Layer 9 of a small transformer language model trained on English Wikipedia (12 layers, counted from 0, width 128).
A neuron adds its activation times its output weights to the MLP's output. To switch it off is to set its activation to zero at one token and run the rest of the model.

Output weights of the MLP neurons that the questions are about. A number n stands for n times 0.0032.
n3: -15 17 -9 -22 35 -25 69 23 -23 -13 -7 -44 29 16 -14 -15 -14 -41 -29 9 -2 32 -27 5 5 10 17 5 -14 1 22 -21 -39 -4 -1 -12 27 -11 -57 21 1 -8 28 -6 21 -32 -3 20 -41 -2 10 -18 -10 -36 8 1 -5 -10 23 -1 16 -8 14 9 -15 7 2 14 -8 -34 -24 -4 12 -19 48 -21 39 32 -37 19 28 -22 -24 6 15 33 -12 -4 38 7 24 19 4 -35 31 11 -18 -14 -20 -14 17 9 -20 23 10 0 31 -83 3 1 31 20 -22 -1 63 6 -26 12 1 22 5 47 -17 -17 -20 -36 -4 22
n30: -20 -6 -11 -1 18 17 1 -9 -1 -39 5 -28 27 25 -33 -30 18 12 -34 6 -5 15 20 16 7 -3 21 22 -1 9 -9 5 -13 13 -24 1 17 30 49 9 -3 -15 80 60 -2 -24 -20 26 -22 -10 -11 29 -4 -6 1 12 24 18 -7 -10 -28 -7 -3 26 -3 27 -27 -23 1 -15 37 -50 -15 41 -45 8 14 20 -28 20 -3 13 35 -18 -6 -81 7 -43 -14 -24 -1 50 -8 -23 -12 -18 6 -30 30 18 19 -36 -2 2 24 18 31 -10 -3 11 4 -15 -4 12 1 -45 37 15 3 24 9 -4 -33 3 -25 -35 12 -28
n68: -15 3 14 10 -14 -22 -15 30 -3 -21 -29 -60 30 38 10 15 -5 14 18 -22 -31 5 30 57 8 -9 -1 62 -19 12 -28 33 -57 -16 -49 10 31 22 -30 -7 16 42 -9 13 10 -13 -25 29 -26 -20 7 11 -38 21 0 43 -14 -48 -26 -10 16 -12 -15 -5 -2 68 11 -36 26 -10 -20 -5 5 13 -24 36 7 -43 -45 -32 1 -42 -5 -20 -43 -30 -4 -13 -7 2 -6 5 21 14 4 9 4 27 11 12 -55 -14 4 5 6 -29 -10 19 1 23 -4 30 -11 35 -24 -38 -21 67 34 36 -24 30 6 -14 -14 22 21 64
n125: -5 -26 -10 -41 5 -7 -19 -46 -12 -19 -45 33 17 34 -34 47 33 -9 -24 -26 -21 19 61 2 -4 25 -4 -1 -26 22 9 2 -38 1 15 2 16 10 -18 50 24 6 59 8 25 -21 16 32 -19 -5 -40 -25 0 1 -4 18 -30 9 8 14 -22 -5 10 -19 -27 26 -18 37 25 -7 44 8 52 24 -23 37 28 -17 -60 -14 -55 36 -31 -15 -40 -36 17 -5 13 -31 -16 -6 -16 43 -27 -10 -4 29 5 -17 18 -7 26 -9 20 25 -23 39 28 22 14 -18 4 -7 -10 7 8 -30 9 -4 -32 -12 -1 11 -18 -8 -9 -19
n281: -25 -13 7 -1 -28 -26 3 -45 35 -9 8 -14 14 30 -8 3 -29 -12 -10 -27 7 -33 -11 46 6 -7 -5 23 23 34 -19 11 -18 -14 7 -31 9 23 -40 -5 -24 -7 29 -8 6 -51 -15 -21 -3 46 14 -28 0 50 27 10 16 26 7 22 -50 -14 17 1 -18 4 31 -13 29 5 25 40 35 -26 -7 -8 -1 -13 14 -39 -12 79 15 34 -14 2 -15 -43 -19 35 9 -56 12 -7 -20 33 -14 12 38 -16 1 -31 -26 -25 13 -21 -8 50 47 -11 -25 3 -7 17 -58 18 6 10 34 -6 34 -34 -6 18 -34 -3 -12 -3
n316: 0 3 0 -34 -8 28 36 17 -24 -19 9 -5 21 -20 -23 -35 -45 -22 9 0 -12 10 35 -26 -15 46 4 -42 7 -58 -6 2 -3 -9 39 26 -18 12 3 3 34 -33 16 -36 -7 -1 5 -27 -9 6 -1 -26 56 -3 -8 -16 -3 -1 4 -32 -34 22 10 15 -16 -1 -11 18 -6 24 -1 -36 -3 -10 -12 54 -69 -16 -26 14 -2 -34 -29 -5 8 -7 -28 -12 39 -15 33 -10 38 -14 -13 -12 -16 -17 38 26 -3 40 -6 6 -15 -11 66 -9 3 -13 13 16 20 35 33 -2 41 20 20 9 -24 -25 26 24 1 27 -24 -10
n334: -10 23 23 -16 17 7 -9 5 -23 -14 27 19 48 -14 -1 18 14 22 -30 42 -1 10 -32 0 4 28 -19 -42 1 15 -9 -41 11 -18 -7 -5 15 31 -9 -13 -32 -8 35 -31 -6 -26 8 -3 26 -8 -10 4 12 6 -7 -94 -15 10 5 -26 41 29 13 8 -23 4 11 -26 21 -5 6 2 6 15 14 -42 -55 23 -13 39 -70 9 19 -29 -9 -62 -2 6 7 -32 29 28 21 -14 2 16 -13 12 24 1 -28 6 10 16 21 14 -21 13 61 30 -17 5 23 10 9 0 -34 10 1 -26 -6 38 -23 -39 9 -17 17 -14
n467: -10 7 -36 36 -45 -57 27 -6 -23 -6 -62 8 -12 -16 -4 -23 17 -3 7 25 6 -32 35 1 3 5 -57 -10 19 13 28 25 -20 23 -16 -15 26 -7 10 9 32 27 -11 7 5 24 15 -11 27 -42 -32 -1 3 -29 -25 10 9 -13 17 12 -30 -10 16 -7 -7 -17 7 22 -26 5 17 22 -19 -37 32 -27 -31 -10 8 -9 3 14 1 -2 18 -20 -18 -1 20 24 13 -14 4 45 -20 25 21 7 23 17 13 -5 -16 -12 26 7 18 -37 -18 -16 1 -1 44 -7 15 -17 46 -32 15 -20 -30 32 9 -12 -12 -17 -7 15
n469: 43 21 2 -17 -60 -31 -53 9 2 1 -39 -2 -24 -9 2 -28 -23 30 27 -6 5 13 -59 -17 -1 -26 13 -18 29 -5 24 -8 -27 4 27 46 -11 -11 34 2 -22 31 16 -6 32 12 -13 6 -1 -21 -4 -55 41 -24 -16 -25 -10 -3 -47 34 -56 19 20 17 14 8 -13 2 -3 -2 -12 -19 -19 12 -19 -42 -29 -34 33 -15 8 -14 -26 40 36 -3 30 23 -24 36 60 40 -19 46 28 9 26 -54 35 -26 -12 -13 -16 -17 -31 -17 39 20 32 33 -21 9 -6 -26 15 -6 17 -62 12 30 25 5 11 27 20 32 15 -6
n508: -24 -11 35 1 8 -7 15 13 6 -26 20 17 14 34 -43 -33 25 19 -2 7 -1 14 -10 -16 -67 21 -18 -36 -30 -27 4 5 -3 -29 45 12 -3 -7 -3 15 -1 -31 -19 -2 41 -48 4 0 -9 14 38 -6 -38 41 50 -62 2 27 41 -20 11 -23 24 30 -22 -24 -18 -6 25 20 7 10 3 -5 -28 -46 -28 1 -18 54 -12 11 40 23 -20 34 -28 32 19 -44 -22 34 24 -2 -36 -7 9 -14 -7 -23 0 -1 14 -6 19 -16 12 13 1 9 -14 -23 -15 -18 -37 17 -9 -35 23 9 1 20 23 40 -15 48 -24 -7
n515: -1 -35 1 -11 -29 37 1 -12 0 -24 10 -37 19 -11 -15 -21 9 31 12 39 12 26 -29 5 -15 -18 -37 1 -3 -30 5 23 29 30 34 -6 9 39 7 28 23 -17 52 17 23 18 -1 -49 -17 19 -18 9 33 -10 9 41 -57 -46 -10 -49 -12 -74 20 15 -9 12 -48 -1 19 -14 4 -33 -8 -5 20 -25 3 -22 5 10 14 -2 32 27 -21 -10 -16 4 9 15 25 4 38 9 7 -3 -8 42 -22 41 11 5 -42 -1 -5 32 -23 19 20 5 -29 -11 -37 18 -6 -36 8 -14 43 -1 42 2 -46 8 4 -21 -47 -19
n523: 2 -52 -58 8 -4 5 -40 14 3 -13 4 5 -20 9 -14 -10 -1 5 -57 -23 32 7 -33 28 -49 16 -32 -32 34 61 15 1 29 44 -9 2 22 -23 -5 34 -5 16 -3 -2 -28 22 -11 -3 8 -26 3 26 35 33 -10 28 -41 -4 14 -20 1 -23 -41 18 21 -14 14 -23 42 -6 79 -2 41 -9 -24 -18 23 -9 21 6 15 4 -16 -4 0 17 15 4 -26 3 -5 18 -2 16 2 -5 -4 -14 -54 24 10 35 -1 -3 -1 6 10 -7 -20 -45 23 -20 8 -19 -19 -31 -19 -47 10 22 -2 49 29 1 -43 30 23 16
n532: 25 11 31 8 7 9 -13 -13 16 9 18 -30 6 -24 -48 -18 -53 -36 24 7 53 -2 -28 -7 8 -41 -29 -32 26 -2 0 3 10 -1 23 5 12 -3 10 4 7 -18 11 -13 7 31 11 -11 -31 -73 -1 20 12 -7 53 -47 -6 31 -28 -15 58 1 1 -1 -1 -15 18 -19 14 -5 -52 -15 25 2 -57 2 -3 21 30 2 -17 11 -1 -48 20 6 -21 61 19 -12 -5 -40 -3 -31 8 1 19 10 44 -6 9 42 9 -9 -25 -1 45 -29 14 8 14 61 -29 -15 8 36 -12 -5 -2 -8 14 5 -34 -1 -30 -2 23 19
n593: -5 22 -3 41 -29 13 27 -31 4 20 -1 -15 -19 -41 0 17 6 -8 -6 43 30 -31 2 -16 12 20 4 -7 -41 -18 -36 -13 16 -23 -7 40 28 -16 -8 -46 -45 -41 12 -12 -24 -2 34 -47 1 1 -1 -28 -8 20 22 -1 7 13 19 -13 -16 42 -13 9 -19 4 -26 46 7 31 0 -30 -10 -5 -8 5 24 35 22 5 39 21 11 39 -32 -7 9 -17 15 8 -11 -15 -17 -32 -34 -20 28 26 -4 -1 27 6 30 4 -44 -49 4 -15 15 10 34 72 -38 -20 28 -10 30 -19 -4 -20 10 21 21 -3 -22 26 -29 11
n599: 16 -4 9 -20 46 -5 -1 -1 31 26 -9 22 37 2 -10 -33 -25 44 -7 -34 -19 -22 -12 -23 -44 3 -11 23 17 -66 56 27 17 6 11 2 4 -20 -40 -38 15 6 30 -15 13 -8 7 20 -70 9 14 15 -42 -26 -4 -25 16 3 -22 -18 11 -29 -7 -37 29 -19 14 20 -43 -47 23 11 -24 9 9 8 22 -11 -14 8 57 13 -44 37 -24 41 -13 21 -43 21 -13 5 -20 47 -29 25 -11 -16 29 31 23 1 16 24 29 -3 -24 -8 29 0 -6 17 13 16 10 -37 -28 -8 -24 -50 -15 5 13 21 45 9 10 -8
n603: 27 -7 -1 -7 -18 5 -55 4 -17 15 9 24 -15 27 23 -15 1 12 26 39 -25 -10 6 -25 17 13 -24 -42 -18 23 2 19 -35 -53 34 -14 1 31 -8 15 -39 14 -6 -15 -19 3 -34 -15 -1 1 -1 -11 -19 -20 38 -33 -33 -6 18 8 28 -10 -15 -39 10 13 9 41 4 9 -6 -6 -23 -2 33 -4 10 -40 25 10 -40 -4 -15 13 17 44 -34 -3 9 59 -23 -62 -2 29 1 22 24 -28 0 22 3 -1 -20 20 62 -4 21 -16 6 -35 -36 -12 -7 37 -1 -15 2 -3 43 2 -34 18 -22 12 85 2 -4 28

Each question names a token from some text and the token that comes next. It shows the activations a of the neurons there, in the order above. A number n stands for n times 0.15.

Then comes g, the gradient of the next token's log-probability with respect to the MLP's output, scaled to length 1. A neuron's effect is roughly proportional to its activation times (output weights . g). A number n stands for n times 0.0037.

"r", then "ed"
a: 2 -12 0 0 -36 -6 0 2 0 -1 0 2 1 2 0 0
g: 37 17 3 30 23 -4 -17 -1 -37 -3 5 -3 -4 -1 -23 -1 -21 5 3 -23 -2 -26 18 3 -36 10 35 -13 -15 9 23 -9 -15 5 -39 -30 8 13 10 26 -26 26 19 -48 51 25 34 -19 5 -19 -11 24 -46 -5 23 34 1 27 6 19 27 12 -3 -9 32 -19 -7 -12 12 -2 -16 -8 16 9 5 67 -1 -27 1 18 -26 -38 38 -57 -3 -2 -40 30 17 19 -20 18 56 1 -5 34 15 3 -7 -55 -27 -49 47 1 31 11 -5 -36 -16 -13 -40 -5 1 1 10 -3 3 -42 -24 24 3 31 20 -17 -8 -30 -30 6
Which neuron, switched off, lowers the next token's probability most? n281

" De", then "v"
a: 0 -4 2 1 0 0 0 0 0 1 0 2 0 -61 -4 29
g: -13 4 -14 -40 -12 -9 14 49 -44 -30 -32 -5 0 8 15 6 -6 -16 18 7 10 -26 4 33 -22 29 6 -18 31 44 22 24 42 8 -5 5 17 -21 9 31 21 -11 -57 -24 12 -50 21 9 -33 0 -17 27 1 33 -13 -5 -20 -4 -12 -2 -33 10 0 55 -17 -10 -16 -8 -16 -11 -46 -12 26 -27 -19 -3 3 -26 -15 1 -49 -28 -3 36 -34 24 0 -22 1 28 -33 46 -9 9 22 6 -2 0 22 -9 -18 4 -5 5 51 7 24 -13 33 -6 -14 -11 17 -6 -19 16 3 12 -41 -6 12 1 -22 29 -18 40 84 2
Which neuron, switched off, lowers the next token's probability most? n593

"und", then "is"
a: 0 -30 -1 4 -2 0 0 0 0 0 0 2 4 -2 1 0
g: 14 31 -4 37 -16 -30 -9 19 -27 6 19 17 25 -52 -11 -2 16 7 7 -25 -9 -18 32 -18 -9 4 32 -14 -32 14 15 0 -7 3 34 13 -31 -18 14 4 -7 11 -25 -41 6 21 -41 10 28 -31 -15 -19 -21 31 17 19 -47 16 -1 6 -23 65 -28 -10 -19 -23 -20 -9 -3 -7 -14 14 9 -42 28 37 6 12 -23 9 11 -12 14 16 41 -26 25 16 -7 12 41 -27 -4 5 -26 -1 -1 25 -22 44 12 18 -22 11 -28 -37 44 28 32 3 -17 40 -8 -28 -34 -15 13 -38 -49 -1 3 36 11 28 -3 -19 40 -47
Which neuron, switched off, lowers the next token's probability most? n30

"k", then "ish"
a: 7 -1 0 0 0 0 -15 -8 0 -14 -2 0 0 0 4 0
g: 11 22 39 -17 52 -16 -6 5 7 36 -17 -35 -6 -4 37 16 6 38 -5 -34 13 -10 -5 -23 -21 19 21 -10 -63 30 -21 -11 -26 14 -2 -9 -10 9 5 -18 -27 42 -37 10 18 18 3 -1 34 -86 41 -32 -24 34 14 13 -10 14 -33 -18 48 23 11 13 -7 2 14 -5 -53 -26 -30 6 0 -8 -2 13 43 17 29 -15 -17 18 9 -11 5 -7 20 -2 14 15 -4 17 9 -12 49 -29 -9 40 6 25 -37 12 -8 -18 16 -11 16 -19 -28 21 3 15 -14 7 8 15 -29 -48 -37 24 -20 -4 15 -33 -12 -10 -24 8
Which two neurons, each switched off alone, lower its probability most, in order? n508, n467

"\"", then " D"
a: 0 13 0 -2 0 5 -2 1 0 1 0 0 -1 -4 -1 0
g: 25 -26 -1 10 11 21 -43 -22 5 30 -18 14 30 18 1 8 10 -9 42 -22 11 -15 5 9 16 -76 -22 -14 13 23 7 14 32 8 27 -17 16 6 22 19 -19 13 -22 33 -35 -31 21 -10 21 -20 -28 -8 -10 -10 10 -33 -18 -28 -20 40 -11 25 -46 -51 11 -18 -57 -2 -6 18 -5 22 1 31 18 -3 -19 15 6 -4 -26 -7 6 -7 -7 10 21 14 27 33 16 -56 31 46 7 -6 14 1 -1 45 -30 -14 -9 -27 11 -27 32 15 -19 4 28 -11 21 -20 -22 11 5 33 18 -43 -35 -40 19 35 -9 -45 19 -2
Which neuron, switched off, raises the next token's probability most? n30

"ess", then " re"
a: 1 1 0 0 0 -1 1 0 -1 -22 0 -2 0 -1 1 0
g: -5 22 -5 -13 -30 16 -15 -7 8 -10 7 -26 -22 -18 -21 0 21 10 -12 -8 -15 -36 1 30 -10 36 13 -15 4 -34 26 8 -45 -3 -4 41 -28 21 -37 13 21 5 22 14 -23 12 -14 -62 -10 10 43 29 30 -23 28 17 -32 8 -11 41 34 -16 15 4 -42 -28 19 37 -1 4 -25 5 12 -24 -14 -8 3 40 -52 29 22 -22 9 -2 -6 -14 -49 5 -25 -24 -1 -31 -21 -2 2 26 57 -20 12 11 24 19 -1 23 13 -6 39 -21 9 32 -23 -5 -73 18 -41 -5 -21 38 33 -6 -2 43 -2 6 10 3 12 0
Which neuron, switched off, raises the next token's probability most? n508

" A", then "c"
a: 2 0 0 1 0 7 2 1 2 -2 -37 0 0 1 0 1
g: -38 -4 13 -15 -29 -26 28 1 -4 18 14 4 -18 17 0 11 -45 9 3 5 5 -30 -32 53 29 10 18 -49 0 21 -48 20 -31 -33 31 38 -25 -29 -3 -27 -4 -16 -45 -10 -20 -13 18 28 -31 -4 26 -13 -10 7 9 -4 5 6 -19 2 -16 -8 32 36 -13 8 30 -32 -1 6 -17 -6 -17 -11 5 38 10 -9 -2 2 41 28 -27 -14 36 9 -38 8 -23 22 -9 45 4 13 0 -34 -4 30 4 -10 -27 -13 -30 18 2 -29 30 10 13 24 18 51 16 29 -15 -26 -1 -17 -8 -55 -17 28 22 23 48 16 -45 43
Which neuron, switched off, lowers the next token's probability most? n515

" O", then "ff"
a: -1 5 -1 0 0 -1 1 1 -1 -7 -19 13 -1 -28 -1 1
g: -11 3 22 -27 34 -36 2 1 -23 22 11 -15 -35 16 4 1 18 18 -25 9 -17 -21 27 -21 11 18 -18 26 8 3 -23 -15 -4 36 66 51 27 12 17 22 8 37 -44 19 1 19 0 31 4 25 5 -27 7 -21 15 24 -42 -11 -12 0 -11 -26 -23 22 1 -50 -75 12 1 -11 -1 10 6 2 23 11 32 15 17 -1 0 -6 15 -7 -32 8 18 15 10 -26 15 -22 23 -9 -15 3 -60 21 3 8 -6 27 -32 15 20 -71 26 -6 38 -35 9 12 41 1 -13 -1 -39 -17 -18 -10 -11 15 -2 7 -54 -6 -41 4
Which neuron, switched off, raises the next token's probability most? n515

"ed", then " l"
a: 0 0 0 0 3 -18 0 0 -1 0 1 0 0 1 0 0
g: 1 20 -16 -3 12 18 -51 16 8 -19 -8 21 -6 -7 47 -21 12 -43 3 -14 37 -20 0 38 -11 -7 -12 22 21 15 4 -24 -24 -33 8 -9 -8 -5 -19 20 -14 30 19 17 -5 2 -78 -19 -16 2 -12 24 25 -28 -1 37 -2 32 -12 -42 33 -33 -29 -8 56 50 -5 17 -18 18 -21 21 2 -37 3 -2 -2 19 30 8 -31 0 -2 20 -6 -42 -45 24 3 35 -7 1 -14 -26 41 -19 35 8 28 -5 25 -15 53 22 -24 -13 22 8 -30 3 -2 -23 7 23 -1 -20 -1 -7 -40 8 -25 41 33 3 -35 -2 -19 -16
Which neuron, switched off, lowers the next token's probability most? n316

" T", then "ur"
a: 0 -1 -1 29 0 -1 17 0 2 0 1 2 13 3 0 2
g: 26 26 5 -1 3 52 -11 -2 10 -24 41 39 -10 6 9 -5 2 1 34 17 6 5 -21 40 -57 -35 11 -34 32 -26 -1 -2 12 -37 -7 26 29 10 -8 19 -16 -5 45 4 12 7 -23 22 -5 -31 -12 -5 39 19 20 -33 -38 -26 3 -49 6 19 -12 -26 -18 -20 17 8 32 -5 -7 6 7 -15 -28 5 12 -9 10 17 -48 -12 -17 16 41 6 -3 -31 -15 -47 14 39 22 -48 6 6 -15 -9 12 -7 21 0 -30 32 -11 28 3 35 -39 -12 17 -45 14 22 33 16 -37 -37 -16 -6 -46 18 -11 -19 36 34 5 -15
Which two neurons, each switched off alone, lower its probability most, in order? n334, n532

"own", then " in"
a: 0 2 -1 0 2 -32 0 8 0 0 0 1 0 7 0 0
g: -23 -44 -22 5 -12 0 -33 -36 18 -38 26 0 -9 -26 27 26 14 -20 20 4 24 -16 -35 46 -11 7 -5 42 -25 8 -8 -55 -29 6 24 11 -5 -10 25 -14 -24 12 -3 -30 -7 -7 -40 21 2 9 -25 35 -20 -13 3 52 26 20 -3 -31 38 -22 -11 37 40 47 -27 -10 -12 5 36 26 6 -45 3 -11 25 -17 44 -4 -1 8 -12 -19 10 -2 -3 51 7 7 -20 7 -15 -2 27 -18 28 19 2 -21 17 -23 27 -2 -45 -12 -3 22 -8 1 6 -50 3 6 38 2 -25 -1 -38 35 2 44 13 -15 29 -28 -1 -30
Which neuron, switched off, lowers the next token's probability most? n316

"oll", then "i"
a: -1 -21 3 0 0 0 -6 -2 0 -1 -1 -1 0 0 -2 1
g: -11 9 -4 -18 -5 2 -1 -21 3 -20 -28 -4 -13 -42 -14 5 6 -4 -2 25 -18 -9 -5 16 14 6 28 20 8 -7 0 -3 -6 5 -5 -27 7 -2 4 -23 -14 45 -43 -58 49 -4 -7 35 26 13 25 6 -17 13 47 -19 36 22 31 24 40 -9 5 19 -16 3 16 26 28 5 -14 -9 14 4 -1 45 -39 4 9 -16 -15 -13 -27 7 52 3 -29 -39 -17 16 38 -6 -2 8 -16 -8 -76 -35 40 25 -15 50 1 -36 -8 -12 -22 -11 -3 4 -15 1 -24 12 50 5 -7 30 47 11 -15 -16 -19 -14 28 -18 -42 -59
Which neuron, switched off, lowers the next token's probability most? n30

"h", then " E"
a: -1 0 -1 -1 0 -1 -1 -3 0 -1 -2 0 2 0 -1 4
g: -2 -21 4 11 -12 24 -86 18 35 7 -26 1 -3 -5 -26 -14 5 -10 45 -28 8 -18 -8 16 25 -11 0 33 17 -17 -7 -9 8 -13 -14 -31 -16 12 -31 3 -9 2 -7 -10 -12 18 -22 16 -10 -48 20 -9 -7 12 35 12 15 5 -2 -12 -6 -41 1 -22 -14 -23 36 6 -10 19 18 -2 35 -3 32 28 28 12 -29 -9 21 -12 10 13 14 18 39 26 -24 62 -3 -79 28 28 9 8 40 13 -42 -12 -13 -12 -21 1 30 -17 -17 -10 10 4 -3 -9 -22 -30 -1 31 -5 -5 38 53 28 -40 33 1 -27 -52 -17 12
Which neuron, switched off, lowers the next token's probability most? n603

"n", then "ess"
a: 3 5 0 -19 0 0 1 0 0 -61 0 -1 0 -2 2 0
g: -1 42 -3 25 -41 2 37 -6 29 20 2 10 -37 42 10 6 2 52 -33 -12 10 -25 20 11 -16 51 11 -5 15 3 -2 -8 -6 1 -10 -21 38 3 23 12 27 18 -47 -4 -22 -35 27 -30 6 -31 28 -50 28 -35 -44 -8 36 -24 -12 4 -25 18 8 -20 1 53 17 35 -12 -37 -28 2 -18 7 -2 -33 -13 21 18 -20 -20 8 -36 22 29 9 7 -14 -12 -43 24 -23 17 28 30 0 -23 -11 -18 -47 -20 -33 -14 36 -10 -12 0 9 -3 16 24 14 21 -21 9 7 4 -5 -23 -30 -1 4 9 -30 44 5 43 -27
Which neuron, switched off, lowers the next token's probability most? n508

"3", then " ("
a: -2 1 1 0 2 -13 -1 -7 -2 1 1 -1 0 0 0 0
g: 23 44 9 1 -27 27 -15 -20 35 -17 -36 8 28 -20 12 6 31 -18 2 -17 20 -25 -63 -10 -21 -13 -23 26 -16 -19 -20 -38 -29 -26 2 15 -5 14 32 -3 2 -7 -11 -63 3 32 -3 35 -25 -1 31 -30 1 26 -8 22 13 15 -17 -39 3 23 -6 73 -9 -41 32 4 13 -3 -24 -45 -21 -10 40 -38 4 7 26 -8 23 3 18 -13 -25 4 6 -20 3 -3 5 3 34 29 4 4 11 -2 5 2 -13 10 -6 69 18 17 29 1 -9 -10 1 -4 -33 -16 3 -42 12 48 3 -1 -14 -19 15 31 30 8 -47 -20
Which neuron, switched off, raises the next token's probability most? n316

" S", then "m"
a: -1 0 0 -10 0 -1 9 -1 4 -1 -1 0 16 -2 -1 2
g: -3 13 -29 -37 34 -36 -26 32 0 -16 -40 9 23 -8 13 -32 -43 7 34 -9 33 24 -19 18 -12 23 -32 21 -17 10 35 -42 8 26 9 51 9 -8 12 -24 1 -13 -34 -25 30 -41 -36 -29 9 30 36 35 33 -2 -5 13 4 8 -14 2 -41 -17 -25 -36 -30 19 15 25 -60 14 15 6 -8 -8 6 3 37 -17 -6 10 -7 -22 38 0 -14 -9 2 -13 14 -9 -31 0 -22 0 11 19 27 -26 -36 -26 18 -2 21 -13 14 -64 -9 -3 21 -9 16 30 33 19 4 -18 28 16 65 1 16 -27 9 1 -7 14 7 15
Which neuron, switched off, raises the next token's probability most? n532

"en", then "at"
a: -1 1 1 4 1 0 3 8 0 0 2 0 0 -1 0 -6
g: 38 10 17 -2 -13 15 -5 10 31 26 17 3 40 -8 -16 21 -6 17 -21 2 -28 -10 -45 -22 4 6 -11 -55 11 11 -2 30 42 -2 29 5 -33 -18 13 2 12 -25 29 -29 -43 -4 6 46 16 6 2 -30 14 1 -25 -3 18 -24 -51 26 -25 52 -13 3 15 -7 8 29 -50 36 16 11 -13 -31 20 -43 -3 27 34 2 -35 -26 24 -40 22 10 26 5 3 -13 40 25 22 9 5 31 -47 -3 -10 0 28 -48 -12 -28 1 -29 13 5 -13 17 32 -4 -6 -3 8 -24 5 -12 -4 -11 49 16 3 -30 -14 -24 -23 -54
Which neuron, switched off, raises the next token's probability most? n125

" e", then "y"
a: 1 -2 0 -7 1 0 1 1 33 -12 4 -1 -15 0 1 -1
g: 11 18 8 2 -3 54 -24 -19 9 6 -25 -13 -17 12 19 -20 19 15 34 4 -34 23 -7 -69 35 2 25 35 2 9 -17 -18 -21 18 -5 -4 8 9 5 -54 -3 -26 -33 24 -13 37 -6 -10 -14 -29 35 -12 11 -24 10 -19 4 19 54 -36 -41 -5 -2 -31 2 32 13 44 -22 20 3 -20 -5 23 -19 -3 6 -7 -29 1 -8 -6 -38 -32 49 -17 -7 17 -11 -43 1 14 -16 33 -21 -17 25 -33 -12 12 11 -24 -8 3 -3 71 25 3 -4 0 -42 -34 -19 10 19 -27 18 -18 38 -1 16 23 50 2 26 -4 21 -8
Which neuron, switched off, lowers the next token's probability most? n469

" play", then "ers"
a: 4 -13 0 0 -1 1 1 0 0 -36 -2 3 68 0 0 0
g: -29 -52 8 15 -28 -26 5 -22 42 -35 -23 3 21 -3 -19 12 -3 -28 14 1 22 -38 -18 -7 19 21 -13 10 22 5 -29 17 25 -32 16 15 10 44 13 24 13 46 -20 2 12 -16 79 -23 -59 16 -40 -12 -5 -35 3 -17 42 -12 -15 0 28 -7 -11 -19 0 6 24 30 -12 -48 -1 -43 -2 -23 -1 -1 -17 2 8 9 31 -25 -28 11 6 27 16 -8 33 -55 3 6 60 -64 -3 3 24 -23 -4 -5 2 10 13 -34 23 -24 2 -8 19 -5 -12 3 17 -16 35 5 6 14 44 3 1 18 16 8 -16 -3 5 5
Which neuron, switched off, lowers the next token's probability most? n532

"ir", then ";"
a: 0 -1 -3 0 -1 2 -40 -7 -2 0 0 0 0 1 0 0
g: 7 -7 4 -11 -9 9 -48 43 4 28 5 19 1 -13 21 -19 8 -13 6 2 2 22 -4 4 49 -50 -20 -33 14 8 -39 3 -11 -22 -33 20 -31 -30 -12 -33 -28 11 -8 -22 32 4 0 70 19 3 21 -52 7 39 60 10 43 -15 16 -7 -28 -7 -2 12 0 13 -27 -2 14 6 1 16 24 0 -14 -57 13 -20 11 -5 -30 -1 -38 58 -4 1 28 -13 -33 15 -13 -24 -10 -31 20 -23 5 38 -22 5 7 14 49 -7 -19 16 -26 36 23 -7 3 1 7 -8 11 16 -17 24 -18 33 5 -32 -35 40 -14 5 6 -34
Which neuron, switched off, lowers the next token's probability most? n467

" T", then "e"
a: -1 -2 -14 25 0 0 0 1 1 0 0 0 0 2 0 1
g: 27 -25 21 -9 -20 -17 -3 -10 -18 9 -11 6 8 -17 -41 8 -23 -26 2 -14 -32 42 -23 2 -1 -40 -22 -18 -12 34 20 24 -1 18 17 -3 25 44 -10 35 26 -48 16 -4 5 -11 -14 24 4 2 -5 18 -20 37 37 -33 2 11 8 2 27 -8 1 18 23 4 -5 8 38 20 18 -2 21 -8 -10 52 -34 41 -32 9 33 27 20 -73 -28 14 31 -23 17 -8 -35 -7 32 12 -49 -6 -17 33 11 22 -17 37 2 20 -31 -12 -28 -33 14 -35 -19 -13 -14 -14 -15 -11 1 -6 18 7 -10 50 -6 26 -50 13 -17 -44
Which neuron, switched off, raises the next token's probability most? n68

" Ch", then "o"
a: 0 -1 0 0 -1 3 0 0 0 -1 1 -13 1 2 -2 0
g: 36 10 -9 12 11 -16 -7 9 24 34 -9 -31 -2 -4 -21 29 40 -10 -30 -12 34 16 27 7 -36 -28 -77 -10 9 18 -14 -13 0 -17 -23 -36 18 -20 6 0 -2 -47 -15 -30 8 26 -31 14 -25 -12 -6 7 -22 -21 -1 6 -57 -10 13 -27 -1 -1 5 48 1 -6 -4 25 33 18 -15 -50 -17 10 31 0 -6 19 12 3 -15 -21 -9 25 7 -9 35 -2 7 32 -33 12 -16 -6 10 0 43 13 -31 -11 15 60 68 12 -23 2 5 -14 20 -11 -14 17 -34 -13 55 -18 23 -7 1 -22 5 11 31 -30 30 41 -23 -10
Which neuron, switched off, raises the next token's probability most? n523

"#", then "1"
a: 0 0 -4 9 -5 0 -2 -1 0 -4 0 2 0 13 -6 -8
g: -24 -8 30 42 5 -33 38 -30 26 21 5 -14 -15 14 27 19 -26 39 24 9 21 -9 45 29 7 1 30 -16 30 1 26 -35 4 33 31 -5 -9 -8 6 -19 24 7 -31 10 -10 -9 -35 -38 35 -51 3 -13 7 17 -35 9 -70 3 10 -21 8 -22 4 -32 -16 8 5 5 -15 -10 11 28 -20 33 -24 18 8 -21 7 6 29 -15 23 -13 -21 24 8 -51 16 -24 25 15 -7 -12 -4 -13 37 11 -41 -28 -34 0 -11 26 -24 -2 -37 -37 3 21 51 -26 25 19 17 -42 18 47 -6 -20 4 7 -7 -39 -16 9 4 -12
Which neuron, switched off, lowers the next token's probability most? n603

"\n", then "|"
a: 1 1 -1 -2 0 -1 -1 -8 0 -8 -7 1 20 0 0 0
g: -36 31 -36 -25 -19 17 -1 2 -19 19 -42 8 -63 20 13 -25 -35 16 -9 7 -17 -52 -25 9 -8 -18 37 18 -9 3 11 31 2 14 -6 -2 -18 2 40 9 -9 -2 13 49 -9 -2 -8 -25 17 -18 -15 -3 13 -42 8 9 55 -6 -36 -16 10 8 32 -1 -6 20 66 20 -13 4 -10 12 18 -3 -10 -35 -7 4 -17 -3 -2 -43 26 10 -39 6 8 -36 22 5 13 2 -17 -2 8 37 11 29 -26 15 40 58 34 5 -49 1 -26 -33 -9 15 -27 29 -24 15 -25 21 -23 31 -29 33 -11 -11 29 27 -2 7 9 -23
Which neuron, switched off, lowers the next token's probability most? n508